Layer 3 of a small transformer language model trained on English Wikipedia (8 layers, counted from 0, width 128).
A neuron's activation on a vector x is GELU(weights . x + bias), where the dot is the dot product.

Input weights of the MLP neurons that the questions are about. A number n stands for n times 0.0031.
n7 (bias -0.040): -4 -32 2 2 4 10 44 13 2 -18 -24 14 -13 -28 40 10 -1 -17 1 24 -38 24 -5 -20 -28 9 50 10 -5 14 21 -9 -26 -10 17 10 -12 18 12 1 21 21 -9 26 -15 -6 -14 -12 -38 47 -5 -4 -2 -18 -13 -5 46 -19 31 39 -10 -11 12 -23 -3 5 -8 -3 -44 39 -14 -3 -22 -11 -23 -22 -33 -1 -8 -30 40 -10 -4 -14 7 -21 -7 -5 22 -26 20 10 15 40 -14 -5 -4 44 -6 -15 -36 29 24 12 -12 1 19 9 -51 33 35 9 -36 11 -41 -38 3 -11 -11 -46 -13 10 -19 19 21 2 22 11
n33 (bias -0.032): -6 -39 14 2 4 4 52 -16 -12 -22 -13 17 -6 36 77 -22 -20 14 4 11 -30 -3 -90 -53 14 46 14 4 13 -15 13 8 -3 -36 19 35 39 -11 23 27 -18 24 25 -2 20 33 -2 -20 -4 -24 -17 -2 25 25 -35 -3 52 4 1 7 -6 15 69 8 -30 42 37 -4 -26 -15 -11 -11 11 12 18 -12 11 -11 21 -17 5 -3 -19 0 -52 23 -14 -34 -32 22 16 9 15 -11 9 21 38 -7 -23 -14 4 -13 -18 0 -49 -27 30 45 -32 20 3 13 6 -31 -52 -32 5 -18 -6 -8 -52 -25 13 31 12 3 26 -7
n78 (bias -0.026): -8 5 16 -38 31 9 -1 18 -2 20 4 7 -49 22 29 -34 1 -22 32 -7 -15 -34 -11 7 -3 -24 6 -19 -8 -5 23 11 -24 -25 1 -7 -7 32 2 15 -6 5 -16 10 27 29 3 8 -26 11 -14 7 30 2 68 10 -15 -26 -1 2 13 -6 -17 -1 -8 -9 4 -32 5 9 17 25 23 35 17 -27 -22 -13 28 -2 -14 -5 -1 1 -15 -14 -6 -6 -8 15 22 53 8 28 -23 -47 36 11 25 2 -45 -11 9 -40 -45 -1 2 -9 -43 -8 -1 -5 -10 12 6 1 -21 -22 33 20 -18 -21 -20 11 16 -9 4 -15
n85 (bias -0.023): 20 -5 11 12 8 -6 27 -39 2 -22 10 25 -15 39 -20 -25 12 -10 1 -38 9 11 -13 -5 -15 -4 3 9 9 9 33 42 -25 -45 -16 -36 -5 -29 -28 18 38 -6 8 -9 8 -15 7 -16 -17 33 19 11 51 -33 11 -8 15 20 5 23 17 -16 -14 1 -10 -6 -14 -7 -5 -26 8 27 27 0 1 -23 4 -11 18 -14 -8 24 -6 -11 34 -21 4 29 15 8 -6 34 -18 69 27 3 11 3 9 -22 7 -17 31 -6 -20 28 -67 -21 29 -7 14 -6 11 21 0 -5 25 18 38 -37 -39 10 -15 -23 14 53 -41 -2
n117 (bias -0.016): 14 -12 36 -35 -13 -43 -12 2 10 17 -25 -12 1 1 -14 -3 -10 0 20 -20 12 3 23 20 -41 7 -5 1 12 30 14 18 -11 -31 23 1 -1 -10 -19 8 -9 4 -9 -4 -13 47 -10 12 -25 22 2 46 43 4 5 20 28 -26 8 -16 26 13 5 9 -9 8 10 -8 20 -29 -17 -8 17 23 18 -32 12 -36 -16 21 39 -41 -13 -13 -23 -30 -8 -7 -33 -3 -15 -20 44 16 -3 2 35 -20 -6 -10 4 -6 1 -7 -5 -27 -42 16 6 5 -24 -6 -15 6 4 -17 19 -32 25 5 -29 31 -3 -8 22 -8 -6 -23
n119 (bias -0.026): -24 4 5 4 -10 18 10 34 -5 -9 -44 16 1 -42 3 29 -46 38 24 41 9 -11 -21 -25 -6 -2 20 -1 -22 -48 7 9 -58 -25 -5 36 13 -38 7 9 47 36 34 8 -33 12 6 -12 -20 20 -15 10 -33 -28 -29 21 41 -17 2 38 -10 -6 4 -2 16 -1 -13 -6 10 1 -13 12 -9 -4 -1 -27 27 -46 21 -35 42 14 -4 -24 1 36 -21 1 -15 11 -18 0 -22 -23 20 21 1 23 -8 -24 -17 -4 -24 37 16 24 33 9 -29 18 -6 -36 -18 -13 -36 16 23 -11 26 27 -41 19 -29 -12 12 -5 33 -25
n142 (bias -0.017): -4 -37 19 -18 -3 4 -24 12 -6 14 -3 22 -36 -24 -15 -1 -5 20 1 -7 21 -54 18 -5 7 -25 30 10 -1 -3 14 -6 4 -23 34 -40 -4 5 7 10 -3 8 -17 9 -11 30 6 -11 -45 10 -7 -6 16 -30 57 2 12 -55 -5 12 22 15 -16 14 11 46 8 -13 -10 -9 42 -20 7 -2 -38 18 -36 -46 11 -13 45 6 -11 1 8 1 -6 -18 2 20 -16 -13 12 13 -9 -15 -30 -10 8 -27 -7 -37 6 3 17 -3 -26 14 -39 4 1 22 -22 6 6 -36 30 22 -24 20 -4 22 24 -29 3 7 -28 8
n157 (bias -0.038): -5 -22 1 11 22 -20 51 7 8 -18 31 -7 5 -10 -10 -13 -21 -4 17 17 -25 -5 -19 -20 17 25 5 8 -63 42 36 -8 19 0 9 -13 1 3 29 1 30 -1 27 -7 20 -23 -6 -33 -42 33 3 -46 33 4 -1 -15 15 5 -31 11 6 20 14 -14 -60 27 -25 -2 -68 -35 -40 -35 29 -5 -3 17 28 3 11 -32 -11 6 -3 13 16 39 -10 -57 22 -12 29 4 -38 14 3 -13 25 -31 -16 -6 -38 19 -4 -10 -31 21 14 11 35 -44 -10 23 -7 -9 5 -18 -8 -1 -36 6 5 10 34 20 -17 31 -1 -3
n175 (bias -0.045): 37 -17 52 -23 32 -23 5 -35 20 16 -42 -1 -12 -71 14 -4 -17 16 2 1 -29 -4 5 -61 -57 24 -38 58 11 -4 -26 6 5 -12 24 -11 20 -23 -22 34 -7 20 51 -32 -12 49 -4 -54 -20 39 -62 2 23 -20 42 -36 16 -5 -10 -6 -8 12 9 -4 -12 11 -7 -2 3 47 49 -1 12 25 13 5 4 -18 -1 -14 12 14 -4 -38 12 -49 -20 20 -9 21 -6 15 46 -4 5 21 58 36 21 -11 -28 -46 6 11 -20 -40 -32 22 33 16 -15 -8 -16 15 -8 -66 49 8 3 24 -39 30 -25 33 4 21 -34 -1
n208 (bias -0.025): 10 -12 -3 -15 6 32 -23 -1 7 8 -45 26 -3 -7 -31 21 -16 -1 -13 7 38 -16 -28 -25 -1 -21 -3 -8 -21 -20 17 -19 9 9 -25 -8 44 -14 45 -12 2 32 26 -16 -1 5 56 -40 -17 19 7 9 -1 -14 6 24 1 -20 -20 3 8 -4 3 6 11 -15 2 11 15 -2 -4 -10 -8 14 -4 -1 14 -16 17 -10 -9 44 -6 -4 31 13 18 1 5 23 13 35 18 -7 4 2 -1 -20 26 -50 10 -25 -7 1 11 27 7 0 -31 13 -21 12 -20 -32 -16 -22 13 -21 40 29 -7 57 8 -8 34 -26 -31 -6
n219 (bias -0.030): -3 18 -6 -32 26 -17 20 -10 21 -12 5 -1 -42 16 14 -8 3 23 25 6 -9 -10 -16 19 -8 -24 8 19 -15 -21 5 -2 1 -1 -6 -6 -10 -1 -19 9 4 18 -3 20 13 -2 0 -13 -10 2 -28 -7 9 -8 46 -11 42 21 -13 33 1 -29 -18 18 -1 17 -27 -14 -31 -19 9 30 -5 -7 -14 4 4 18 -20 -23 -1 -3 -1 -49 -14 5 -9 -26 -19 -22 -20 9 -24 18 9 37 32 -7 -1 -29 -10 -19 -17 7 9 -36 -3 29 -22 -22 -1 28 -16 38 23 3 41 51 2 -40 -1 -24 -2 4 8 3 17 -25
n262 (bias -0.023): 12 -44 37 2 -15 -13 9 -59 15 -21 34 -24 20 -28 19 -9 -24 -10 20 -10 32 17 32 -35 27 29 8 74 22 13 13 12 2 -30 8 1 -16 -18 -5 41 -15 13 4 -6 5 1 34 -40 -16 -15 5 -4 -8 3 24 20 -2 15 10 -16 20 7 -7 -7 -18 47 -3 18 -25 8 -13 -31 -9 -38 -23 24 -1 -13 15 19 17 -4 -14 -25 4 2 -35 -22 -4 5 16 -20 5 -24 -1 14 16 -23 37 -4 11 -38 -20 7 -25 -38 -30 32 25 18 50 1 41 -1 7 -13 2 29 -36 -5 -12 3 23 -35 -11 -4 -38 -14
n277 (bias -0.017): -18 -46 17 28 3 -30 16 15 -1 -10 -2 -5 -41 13 13 -48 10 -30 -3 -15 -32 -11 -13 -76 -10 -10 5 9 4 33 19 35 13 -15 10 13 31 31 -15 30 -2 18 13 -3 14 33 -10 -25 -21 30 3 -4 16 6 -30 43 -36 -15 0 22 48 -9 27 -1 -21 19 3 11 4 31 3 16 -12 -9 -3 -17 -1 23 38 -19 -38 27 -5 7 39 -1 16 9 45 12 -7 11 -6 7 -18 9 -1 -44 -6 -49 -1 -10 37 -3 -48 -17 -1 11 3 38 -9 -56 -22 -16 -35 15 -8 -19 28 37 -17 6 -22 -9 -7 10 9 -1
n283 (bias -0.023): -55 3 23 -1 30 -19 1 -17 -2 -15 -3 -30 20 30 9 6 -33 24 28 28 3 -3 -19 2 -9 35 -10 -10 2 11 -21 31 -1 18 -9 -22 -6 -1 -16 10 21 31 -9 15 -14 53 0 -12 2 -12 -27 -4 26 -14 12 3 1 18 28 7 13 15 -11 25 -30 -11 -11 -44 5 7 7 26 5 -7 -30 -6 7 -24 20 6 9 -1 18 -9 11 14 22 -11 3 -1 -8 -22 -49 4 5 -7 -14 44 -29 13 3 22 -5 26 13 -21 -24 7 32 -2 9 -11 -15 2 -4 -3 8 -16 1 27 11 8 -3 -5 -6 15 -33 4
n290 (bias -0.028): 7 10 16 -35 -2 10 3 -50 6 -22 -24 32 -39 -47 21 23 4 52 -5 -16 17 -24 -21 -17 -1 6 -10 39 -35 -7 32 -3 -21 -13 -30 -30 18 3 8 24 -6 -3 16 15 2 -23 38 -17 5 33 -17 -18 80 -6 58 -12 -6 23 -8 15 -7 -21 -13 -21 16 7 23 2 -13 39 44 -7 -20 -27 5 1 32 -5 40 -9 -53 -13 -9 5 57 18 -20 -2 8 -9 15 44 -11 -2 25 -21 21 0 -11 1 -6 -37 5 -31 12 5 -28 -6 7 -11 -1 32 -18 6 -3 -24 -13 35 16 -8 -42 -28 22 -11 -10 22 -20 3
n295 (bias -0.039): 12 8 20 -59 33 24 17 -26 -4 -27 -1 38 -10 -10 -23 3 0 23 15 1 12 -24 -27 15 -3 -19 28 -17 -27 -7 -9 -21 14 22 -30 -16 -4 -9 35 -5 22 18 60 -33 29 -10 42 -30 -2 15 -12 -16 33 -35 17 6 -6 -34 1 20 -6 -31 3 -21 -7 -15 -2 -17 -49 -27 -37 6 12 18 -23 21 -11 16 36 26 6 -9 2 4 -32 13 15 -20 4 12 25 63 21 -20 26 -43 1 -38 1 -8 -4 21 -5 0 -19 6 -1 15 -21 16 23 -16 -39 -2 -6 -42 14 -4 15 24 -15 14 5 -35 35 13 -9 -1
n358 (bias -0.028): -38 -30 14 -18 13 -14 28 -22 28 -17 -8 6 -33 29 20 -7 9 -3 4 35 21 -37 -20 12 -13 23 13 -32 29 -5 13 -12 -41 7 3 -52 -49 19 -22 32 15 15 2 -10 -35 29 35 -4 -11 3 -33 15 2 -46 13 19 -2 -38 13 -1 -11 14 -15 4 -29 16 26 -8 -12 42 36 0 -5 21 -12 -38 -34 -12 -17 -7 17 -12 14 -18 -24 -21 1 27 -24 -8 9 -20 62 6 -10 -38 16 10 20 -7 12 12 33 -17 -40 -30 -18 17 22 -19 -2 -23 -14 39 20 32 73 -4 -12 -2 -16 -29 -18 36 30 -18 -1 15
n397 (bias -0.043): -38 -10 0 -20 -6 17 6 -14 9 41 -49 16 5 16 -22 4 -2 2 18 -3 -29 32 -58 -20 11 -28 53 19 -21 -21 34 8 7 -34 9 17 17 11 -9 10 40 -13 -33 50 3 6 -9 13 -20 13 -10 26 13 34 -13 41 14 -14 -47 32 -27 32 28 -30 27 10 -13 7 -14 47 -15 -35 0 -3 3 -37 -7 -4 24 1 59 -17 -59 -21 2 14 -17 38 -1 32 -31 -13 32 23 30 16 18 15 18 -33 -2 2 10 -4 -29 -2 3 25 -17 -14 -16 26 6 2 -39 -9 32 13 1 14 -88 -5 -9 -9 48 13 -18 -1
n439 (bias -0.026): -8 19 8 3 -18 16 -30 20 17 -11 -22 38 -5 -20 19 0 -2 27 -15 -2 7 -20 5 -1 -27 -1 13 10 -15 -26 -29 -3 -4 -27 7 9 2 10 25 -8 37 13 5 -33 -19 -43 38 -46 -12 6 9 13 7 -13 -7 -4 -19 -34 41 8 12 9 -9 0 -14 27 15 25 -37 -3 14 5 -25 -4 1 -32 -4 -25 42 -14 -30 8 7 22 3 47 21 6 1 15 3 8 -40 -11 -8 -16 -38 -16 23 -15 29 -33 -31 9 -2 16 15 -7 -22 12 11 -8 15 -16 33 4 -11 -26 64 13 1 37 -28 14 -3 2 -49 20
n444 (bias -0.034): -1 -51 -8 -2 -2 -45 -1 -32 10 -6 14 20 -4 5 -30 -46 -19 -10 -21 -4 -7 -2 -1 -10 12 35 -22 -22 31 15 9 2 -25 -20 7 -33 -2 -10 -18 62 9 45 -2 -13 9 45 -15 15 -25 36 -23 -11 8 -7 -19 -25 16 -10 38 16 56 -28 14 35 -33 -1 16 -10 5 -64 25 -12 25 2 -28 -28 48 20 17 -50 0 46 -26 8 2 -6 -5 15 4 -4 8 43 -31 32 94 -6 57 22 39 -15 19 0 8 -5 -28 16 -74 -7 -10 3 -5 -18 -3 19 -11 -3 75 11 -2 -34 -21 -2 27 33 19 -48 -33 -6

Each question shows a token from some text and the vector x that enters the MLP there. A number n stands for n times 0.094.

" round": -18 10 -8 4 -19 11 -10 15 -43 -16 12 -1 -3 -7 -8 18 -6 1 -17 5 17 -22 4 34 2 5 -21 -1 2 -5 -12 -8 9 2 0 -2 -2 -10 30 2 -5 -5 -22 -2 -10 -12 -5 26 -3 10 6 19 -9 -4 3 7 -10 7 7 -7 -5 7 -13 -24 9 -2 -9 0 -5 1 5 2 7 -18 -3 27 10 1 -4 9 6 5 21 -15 -8 6 5 2 30 2 -14 -14 -8 4 1 7 -3 -6 14 5 6 -20 -1 14 3 -2 17 -9 -9 5 0 7 12 -2 -1 10 5 7 -6 10 -2 4 1 -3 6 7 -1 -23
Which of these neurons fires most? n142

"ined": -8 1 -6 13 -36 -6 -22 6 -65 -9 -15 -5 28 13 -2 14 -3 -5 -12 -10 20 6 1 51 -6 6 2 4 7 0 -2 5 -5 -2 -5 12 -13 -7 13 -2 15 -5 -17 -14 -11 5 -1 13 -4 -4 2 19 2 -9 3 -7 12 7 -12 1 0 7 -8 -16 8 0 -1 5 10 -9 -7 8 13 7 4 -1 3 1 0 11 19 -5 18 4 -3 9 1 5 6 -11 13 -9 6 7 5 -1 15 6 3 -3 6 -9 -2 12 1 3 -8 -8 -18 -4 7 -6 8 -4 -3 15 -7 -4 -18 -2 -10 0 7 1 14 -3 -8 -20
Which of these neurons fires most? n117

" match": -10 5 0 3 -17 6 -8 19 -30 -13 12 -6 9 -10 -12 18 -2 6 -15 6 17 -21 0 34 10 -3 -20 6 6 -3 -18 -10 5 -6 11 1 -9 -12 33 12 -8 0 -23 -11 -10 -1 -8 26 -1 8 0 16 -14 -1 -5 11 -4 20 5 -5 -4 -2 -12 -21 5 -8 -8 0 -3 3 -3 4 8 -4 -3 19 2 0 -18 7 -2 1 14 -6 -13 8 2 5 24 15 -14 -10 -1 -2 1 2 -14 -1 14 -5 11 -21 -13 22 -2 -3 30 -2 -9 1 -2 11 0 -8 1 13 0 4 2 7 -3 7 -1 2 16 11 -1 -31
Which of these neurons fires most? n119

" the": -5 -2 -7 6 -23 3 -2 10 -90 -16 3 2 -23 -6 1 2 7 0 -9 -6 12 -4 -4 12 3 3 4 4 -9 4 -2 3 0 -8 0 4 0 -10 17 8 -16 0 0 -8 -3 8 16 12 13 4 -10 6 3 2 2 -6 9 0 -7 -6 -3 -7 -5 -18 8 -12 0 1 7 2 6 8 14 8 1 15 -4 5 2 6 4 2 29 9 -8 8 6 5 17 -3 5 4 -3 0 13 -1 -1 1 4 5 -8 -8 5 7 3 -2 3 6 4 -2 -17 5 2 -15 7 5 6 5 7 2 4 -5 -3 -3 2 -2 -24 -18
Which of these neurons fires most? n290

" made": -6 3 10 22 -25 -7 -15 6 -49 -17 4 -11 8 5 -4 18 -4 -7 -2 -8 21 -14 7 24 -5 -3 0 4 19 2 -2 11 6 -2 0 -9 -11 -6 19 4 -10 -1 -4 -9 -12 -9 -4 13 7 -9 2 8 -11 -15 -3 9 4 13 9 -19 -1 3 -5 -18 20 10 -6 8 1 5 -10 13 3 5 6 10 -2 4 1 10 7 -6 27 -5 0 -11 6 2 30 3 21 -19 5 -5 -8 -2 -2 -12 6 -17 12 -7 -8 18 -12 -14 10 -7 6 -2 6 -22 8 0 4 2 -4 2 -19 16 -4 11 -3 4 9 -4 3 -27
The two highest activations, in order: n262, n117

"mit": -3 10 -1 11 -32 2 -18 4 -40 -11 -1 9 21 6 -12 6 13 3 -5 8 16 -8 2 52 -6 8 -2 3 1 0 -7 -3 -9 13 15 7 -23 -15 14 4 -6 -2 -25 -8 -8 6 6 37 7 -7 3 1 -4 -15 -7 3 8 -1 -6 -8 -10 5 4 -17 3 6 2 -12 7 8 0 13 4 6 -8 3 -3 3 -4 11 20 -2 10 3 -13 -4 7 15 19 0 -13 -11 8 11 -9 22 2 -6 13 -16 10 -10 -3 11 0 5 3 -15 -15 -9 -16 10 9 -4 2 2 -11 1 -9 -17 0 5 -4 -4 7 -1 3 -27
Which of these neurons fires most? n117

"English": -13 6 1 12 -2 -5 -36 22 -56 -18 -4 -1 0 6 -1 10 -4 8 -2 -9 13 -1 4 40 -12 5 -12 1 5 14 -5 3 4 0 8 0 3 2 23 -9 -5 -14 -5 -16 -5 7 9 7 7 -1 -8 -9 3 1 12 12 -15 3 4 -14 -14 3 -7 2 9 5 6 10 12 1 -7 5 0 -11 6 0 -2 -9 -14 9 -7 -5 28 -5 5 -9 16 14 17 -9 6 -18 5 -10 -8 -6 -10 -5 -1 13 13 -19 4 8 12 -11 -5 -4 18 -10 2 -4 7 -7 7 16 2 6 0 -2 12 4 5 2 3 3 -8 -32
Which three neurons fire most, strongest first? n283, n439, n117

"bu": -1 -1 -11 16 -11 15 5 -5 -31 -13 9 3 -4 -5 16 6 7 3 14 -20 -1 -3 -1 37 -7 -7 -4 -7 10 9 12 -6 11 2 -5 4 1 5 12 -14 -9 2 -22 -9 -18 -6 -12 38 28 1 -1 5 -2 -10 7 -9 -1 16 -10 0 -14 -6 -3 -22 14 -15 -2 6 25 23 9 14 17 -6 3 11 -3 -1 -9 -3 -6 -2 23 -18 -10 0 5 14 19 -4 0 10 -4 10 -9 14 10 -3 -13 3 11 -32 -6 -15 1 -2 21 -9 -11 -16 -6 10 -1 -6 -10 3 -14 -2 2 -8 0 -8 1 -3 6 11 4 -21
Which of these neurons fires most? n290

" helped": 1 -8 12 22 -35 1 2 2 -59 -19 -10 -8 12 -3 9 11 -7 -15 -4 -18 10 13 10 23 2 -13 -3 12 13 10 9 8 4 6 -9 6 -8 4 12 -10 1 -3 -9 -9 -3 8 -22 10 8 4 2 4 -2 -6 1 7 -1 9 0 -5 -12 0 -7 -26 12 -5 0 3 16 3 -16 5 13 -2 -2 6 -2 6 14 4 -9 -1 15 12 -3 2 6 15 22 -4 20 13 3 9 2 -11 4 -8 3 -10 6 -20 -14 8 -5 -6 17 -19 0 -5 9 -17 11 0 -1 11 -4 -15 -2 12 -17 -11 -3 3 7 -2 13 -19
The two highest activations, in order: n277, n78

" working": 8 -9 1 13 -32 -5 -11 28 -46 -20 -2 3 10 2 -14 13 -2 0 -19 -5 5 -9 -2 28 0 -9 -12 0 12 13 -3 -1 -2 2 18 8 -1 -4 21 12 -2 12 -1 -3 -17 18 8 23 -3 -8 9 -5 -10 0 -4 -1 14 5 -4 -8 -14 -14 -14 -10 1 -9 -2 -3 16 11 -4 10 10 15 -6 11 -5 -3 -4 14 12 1 2 7 -7 8 14 5 25 2 -1 -20 2 -8 -5 -4 7 3 13 -7 13 -20 -21 18 7 -3 8 -11 7 -8 -8 -5 13 -18 -4 10 -10 -8 -12 15 -1 7 -6 4 8 -11 -4 -23
Which three neurons fire most, strongest first? n119, n208, n117

"final": -4 -1 -4 6 -16 5 -7 7 -51 -20 13 5 3 7 -2 13 -8 3 -14 -8 22 -18 10 47 9 11 -16 10 4 -8 -11 -8 2 1 -7 7 -8 1 25 4 -15 -4 -23 -9 -9 0 2 12 -2 11 17 17 -2 -2 3 2 -11 14 -11 -4 3 -4 -7 -13 4 0 1 -1 -7 -7 -4 9 22 0 -10 20 2 -5 7 1 1 -9 22 -3 -15 7 7 2 17 10 -12 -13 -7 -4 -5 11 -6 -15 16 -3 5 -26 -4 11 -1 -15 18 -2 -16 5 3 8 14 -14 9 3 4 5 7 -4 1 2 9 -8 -4 20 -2 -21
Which of these neurons fires most? n439

"ver": -8 4 -4 -3 -11 11 -1 -6 -51 -12 2 -4 3 9 -5 5 -4 -3 -1 -14 10 3 0 58 8 -13 7 -9 10 -9 11 5 2 5 3 -10 -10 -3 20 -1 -13 -10 -8 -1 -12 -8 -6 31 18 -3 1 5 13 -4 17 -15 2 2 -19 -2 -9 -8 -10 -25 -1 3 1 6 7 13 -4 9 11 -7 4 19 1 11 -6 4 -9 -20 27 -7 -2 -6 3 16 8 -1 13 0 1 2 -10 0 15 4 -5 -2 8 -17 6 -3 -6 -10 4 4 3 2 -2 2 8 -24 -5 16 7 11 -13 -8 0 4 8 2 5 11 4 -29
Which three neurons fire most, strongest first? n290, n219, n78

" February": -8 -3 3 8 0 -2 -6 5 -50 -15 -10 -17 3 -11 -6 6 13 5 -11 -12 0 5 -2 15 -10 -3 -14 3 11 1 -23 2 12 10 2 -9 -4 -6 13 4 -2 -8 -16 -12 -3 6 -13 21 -5 4 -7 1 9 0 24 -6 -6 4 -25 -2 -16 8 -18 -13 10 3 9 1 3 9 0 14 25 6 0 28 1 0 0 11 -5 -6 20 -7 -5 -7 5 16 15 -7 -13 -10 13 2 -15 10 1 4 23 2 4 -24 2 13 -7 0 2 -2 7 1 -2 -3 -2 -2 -1 6 19 20 -11 0 11 3 10 4 4 11 4 -37
The most active neuron and its activation: n175, at about 1.4

" small": -6 0 -12 2 -14 5 -8 23 -52 -11 -6 -2 2 4 -3 8 4 3 -23 -11 21 -15 -13 27 -4 -4 -10 -4 2 -1 -18 0 10 1 9 11 -3 -6 34 -4 1 -8 -7 -10 -7 3 14 26 6 -3 -13 16 3 2 -11 -20 4 5 8 -9 -8 -4 -19 -10 11 5 6 10 12 7 3 12 0 10 -4 16 -3 6 3 12 -16 1 2 -2 -7 6 12 1 31 10 4 -9 -13 -3 -2 -11 -1 8 11 13 17 -25 -10 4 2 -6 8 -11 0 3 9 -2 13 -7 -10 3 -3 -6 -1 7 7 6 5 -1 9 -12 -14 -24
Which of these neurons fires most? n439

"s": -1 6 -7 2 -15 1 -16 14 -55 -20 14 8 -4 -8 -7 2 5 6 -13 -19 19 -9 3 54 5 -14 1 -2 1 4 -7 7 -2 -5 -1 9 0 -10 17 10 -6 0 3 -12 -20 -18 -7 15 5 7 -5 1 -1 -7 8 -4 2 -6 0 -10 -7 -5 5 -19 2 10 -5 3 -1 4 2 2 5 3 7 6 -11 11 -2 -4 -3 -11 28 1 -11 3 17 18 17 -8 12 5 4 8 7 -4 3 3 0 4 7 -7 -11 11 0 -1 3 -8 -1 2 -7 3 13 -18 2 22 3 6 9 11 -7 0 6 -8 12 3 -13 -34
Which of these neurons fires most? n439

"ne": -13 14 -14 11 -22 8 -18 1 -44 -21 -3 14 -1 -14 -3 3 5 10 8 -12 19 0 2 65 -6 -19 2 -4 -2 1 -7 -3 7 7 -4 0 3 -8 19 -3 -2 -1 6 -18 -19 -1 1 20 5 3 -5 0 3 -1 2 4 -10 0 -10 -6 -10 5 -7 -20 16 -19 6 -6 1 4 8 17 1 -6 11 14 9 15 8 3 -11 -8 28 -7 -10 4 13 12 18 -2 0 1 2 1 -4 8 8 -15 -4 6 14 -15 -2 12 5 -5 4 -9 -10 -9 -11 3 -2 0 -5 9 -1 -12 9 5 1 3 -3 5 1 7 8 -24
Which three neurons fire most, strongest first? n295, n439, n208

".": -9 0 -11 6 -23 -7 -5 3 -74 -6 7 -3 4 -3 2 6 -1 4 -4 -7 -16 3 -1 20 -3 9 -6 -1 23 4 -4 11 -4 5 9 3 -12 1 15 4 -13 15 -12 -7 -5 7 -28 17 10 -5 0 8 7 8 -12 -8 7 12 11 3 6 -2 5 -11 -1 -4 -4 -6 17 -3 2 13 9 -6 2 4 -14 1 3 -1 15 0 30 9 -4 2 2 13 19 6 -14 -5 2 12 7 10 11 7 5 -10 4 -18 -3 5 -10 8 -17 -12 -14 6 -1 -1 8 -14 5 3 -3 -10 0 -5 -1 -6 -2 7 14 5 2 -23
The two highest activations, in order: n444, n117

" 2000": -13 4 1 -1 -5 16 -22 13 -50 -14 0 7 -9 -2 -2 20 13 0 -23 -2 9 -15 -4 8 0 -6 -15 3 -1 0 -8 -7 -5 21 0 5 7 -5 24 14 -18 -9 -15 -14 -5 -22 -8 13 3 3 6 3 7 -4 22 8 -1 18 -9 -14 -19 8 -3 0 5 -7 6 -2 22 9 -6 4 7 3 -2 3 2 10 0 20 6 16 15 -17 -16 4 14 13 27 -9 -1 0 0 -7 -5 -7 -3 -13 12 10 8 -19 -6 9 -2 8 3 -10 -8 -8 -5 -1 12 -7 8 2 8 9 3 12 -5 3 4 5 6 -7 6 -34
Which of these neurons fires most? n208

" man": -11 5 1 -2 -33 1 -7 6 -39 9 -10 13 9 -1 6 -11 -3 3 -1 0 9 9 -3 43 18 -12 10 -4 13 -5 -19 -3 2 -4 6 2 -3 1 15 -1 -17 -12 -9 -8 -20 6 -13 38 7 3 -3 13 5 -8 -10 -3 -4 3 -18 -12 -14 1 4 -25 3 1 -7 5 15 12 4 -8 9 4 -1 15 1 -12 14 9 -6 1 25 -10 -11 -13 8 11 13 11 -5 4 10 -3 -11 8 -4 4 2 5 14 -22 -6 13 -13 -12 19 -4 -7 3 -12 -1 8 -7 10 2 -1 4 -21 8 5 7 5 -3 9 15 -1 -29
The most active neuron and its activation: n397, at about 0.38

" with": -5 2 -1 19 -36 4 -7 12 -85 -11 7 3 5 2 -4 8 -3 -10 -9 5 -6 10 1 17 -8 11 -6 9 13 2 3 4 0 1 2 -2 -1 -1 18 0 12 8 -9 -3 -5 -3 -1 27 3 2 3 11 -9 4 0 -5 -6 6 17 -15 -14 7 -10 -7 11 -1 -8 -3 -6 6 -1 15 5 -7 8 15 -4 9 -1 2 -4 -3 19 4 0 2 7 5 24 2 7 -1 -2 7 7 -2 -1 -2 -5 -7 -5 1 -5 14 -14 14 4 -16 5 7 -1 -7 3 3 -16 6 -6 -7 -8 -2 5 -6 -13 1 -2 1 -4 -16
Which of these neurons fires most? n7

" deal": -2 -7 1 10 -35 0 -10 13 -35 -3 -2 -4 5 1 -3 12 10 2 -16 25 -2 -2 1 25 1 -4 -12 -8 14 3 -6 -5 1 1 6 10 -8 -10 9 11 -2 8 -30 -6 -11 13 -10 30 1 2 4 8 -17 -11 -8 0 9 4 -6 -13 -14 -6 1 -37 -3 -6 -9 6 20 7 -4 -2 18 23 3 8 -4 -13 6 25 14 -4 12 -2 -17 5 7 12 19 7 -9 -9 6 4 -7 13 -14 0 16 -8 8 -11 -18 14 2 -10 17 -5 -4 1 -6 -9 1 -4 -6 22 2 -3 -8 0 -8 -1 -13 7 15 16 7 -21
The most active neuron and its activation: n119, at about 1.3

" to": -12 3 3 19 -30 -1 1 -1 -57 -22 0 -9 13 -5 4 13 4 -2 -5 -8 0 3 16 1 6 -9 3 11 15 8 5 8 -1 0 16 1 -11 0 23 -12 4 8 -11 -8 -12 -5 -7 12 2 10 0 15 9 0 3 5 -10 17 -7 -12 -10 5 -20 -28 15 -7 -8 -3 17 2 2 1 7 -4 8 11 -6 27 1 4 20 0 2 -4 -11 -12 1 8 26 -2 13 -3 6 12 10 -2 13 -2 -5 -9 -1 -12 -10 9 -8 -1 0 -9 -2 11 -2 -2 1 -7 -11 12 -7 -5 -1 13 -6 -10 -6 6 18 4 -4 -32
Which of these neurons fires most? n397

" an": -8 2 -4 20 -21 -3 -8 17 -72 -17 5 -9 -5 11 4 -4 -2 -1 -22 5 9 -4 -4 10 -5 4 4 2 -7 1 -15 -5 13 0 12 10 4 -6 23 1 2 1 -1 -17 -6 -7 13 19 10 2 -10 4 10 2 1 -12 15 -4 -4 -17 -15 -3 -3 -11 5 -7 5 10 16 -4 -3 4 8 3 5 7 8 -4 6 1 -7 0 28 8 -12 15 9 -5 26 5 13 -1 -5 -10 -9 5 -1 -9 2 3 15 2 6 9 -3 -16 6 1 -3 0 -11 -20 9 -3 -2 -2 8 1 -6 5 0 6 -1 5 5 3 -11 -26
Which of these neurons fires most? n439

" around": -4 -3 -8 21 -35 4 -4 17 -70 -9 -11 0 4 -7 -7 23 15 -5 -11 -3 -3 2 1 8 -5 -11 -7 12 4 0 -1 1 -1 6 4 4 -1 -2 7 3 8 5 0 4 -5 0 -14 24 6 -8 -2 10 -7 -6 2 -14 8 4 7 -5 -15 -3 -19 -9 11 3 1 2 5 14 10 -7 13 4 0 28 -12 11 -12 5 -1 -1 9 0 -2 -6 5 7 23 -8 -3 11 3 8 10 -2 16 10 -2 7 -12 -17 -8 10 -7 10 3 -9 11 0 -8 10 8 -9 -17 18 4 -5 0 15 -2 -9 -3 1 8 -11 -3 -29
The most active neuron and its activation: n119, at about 0.26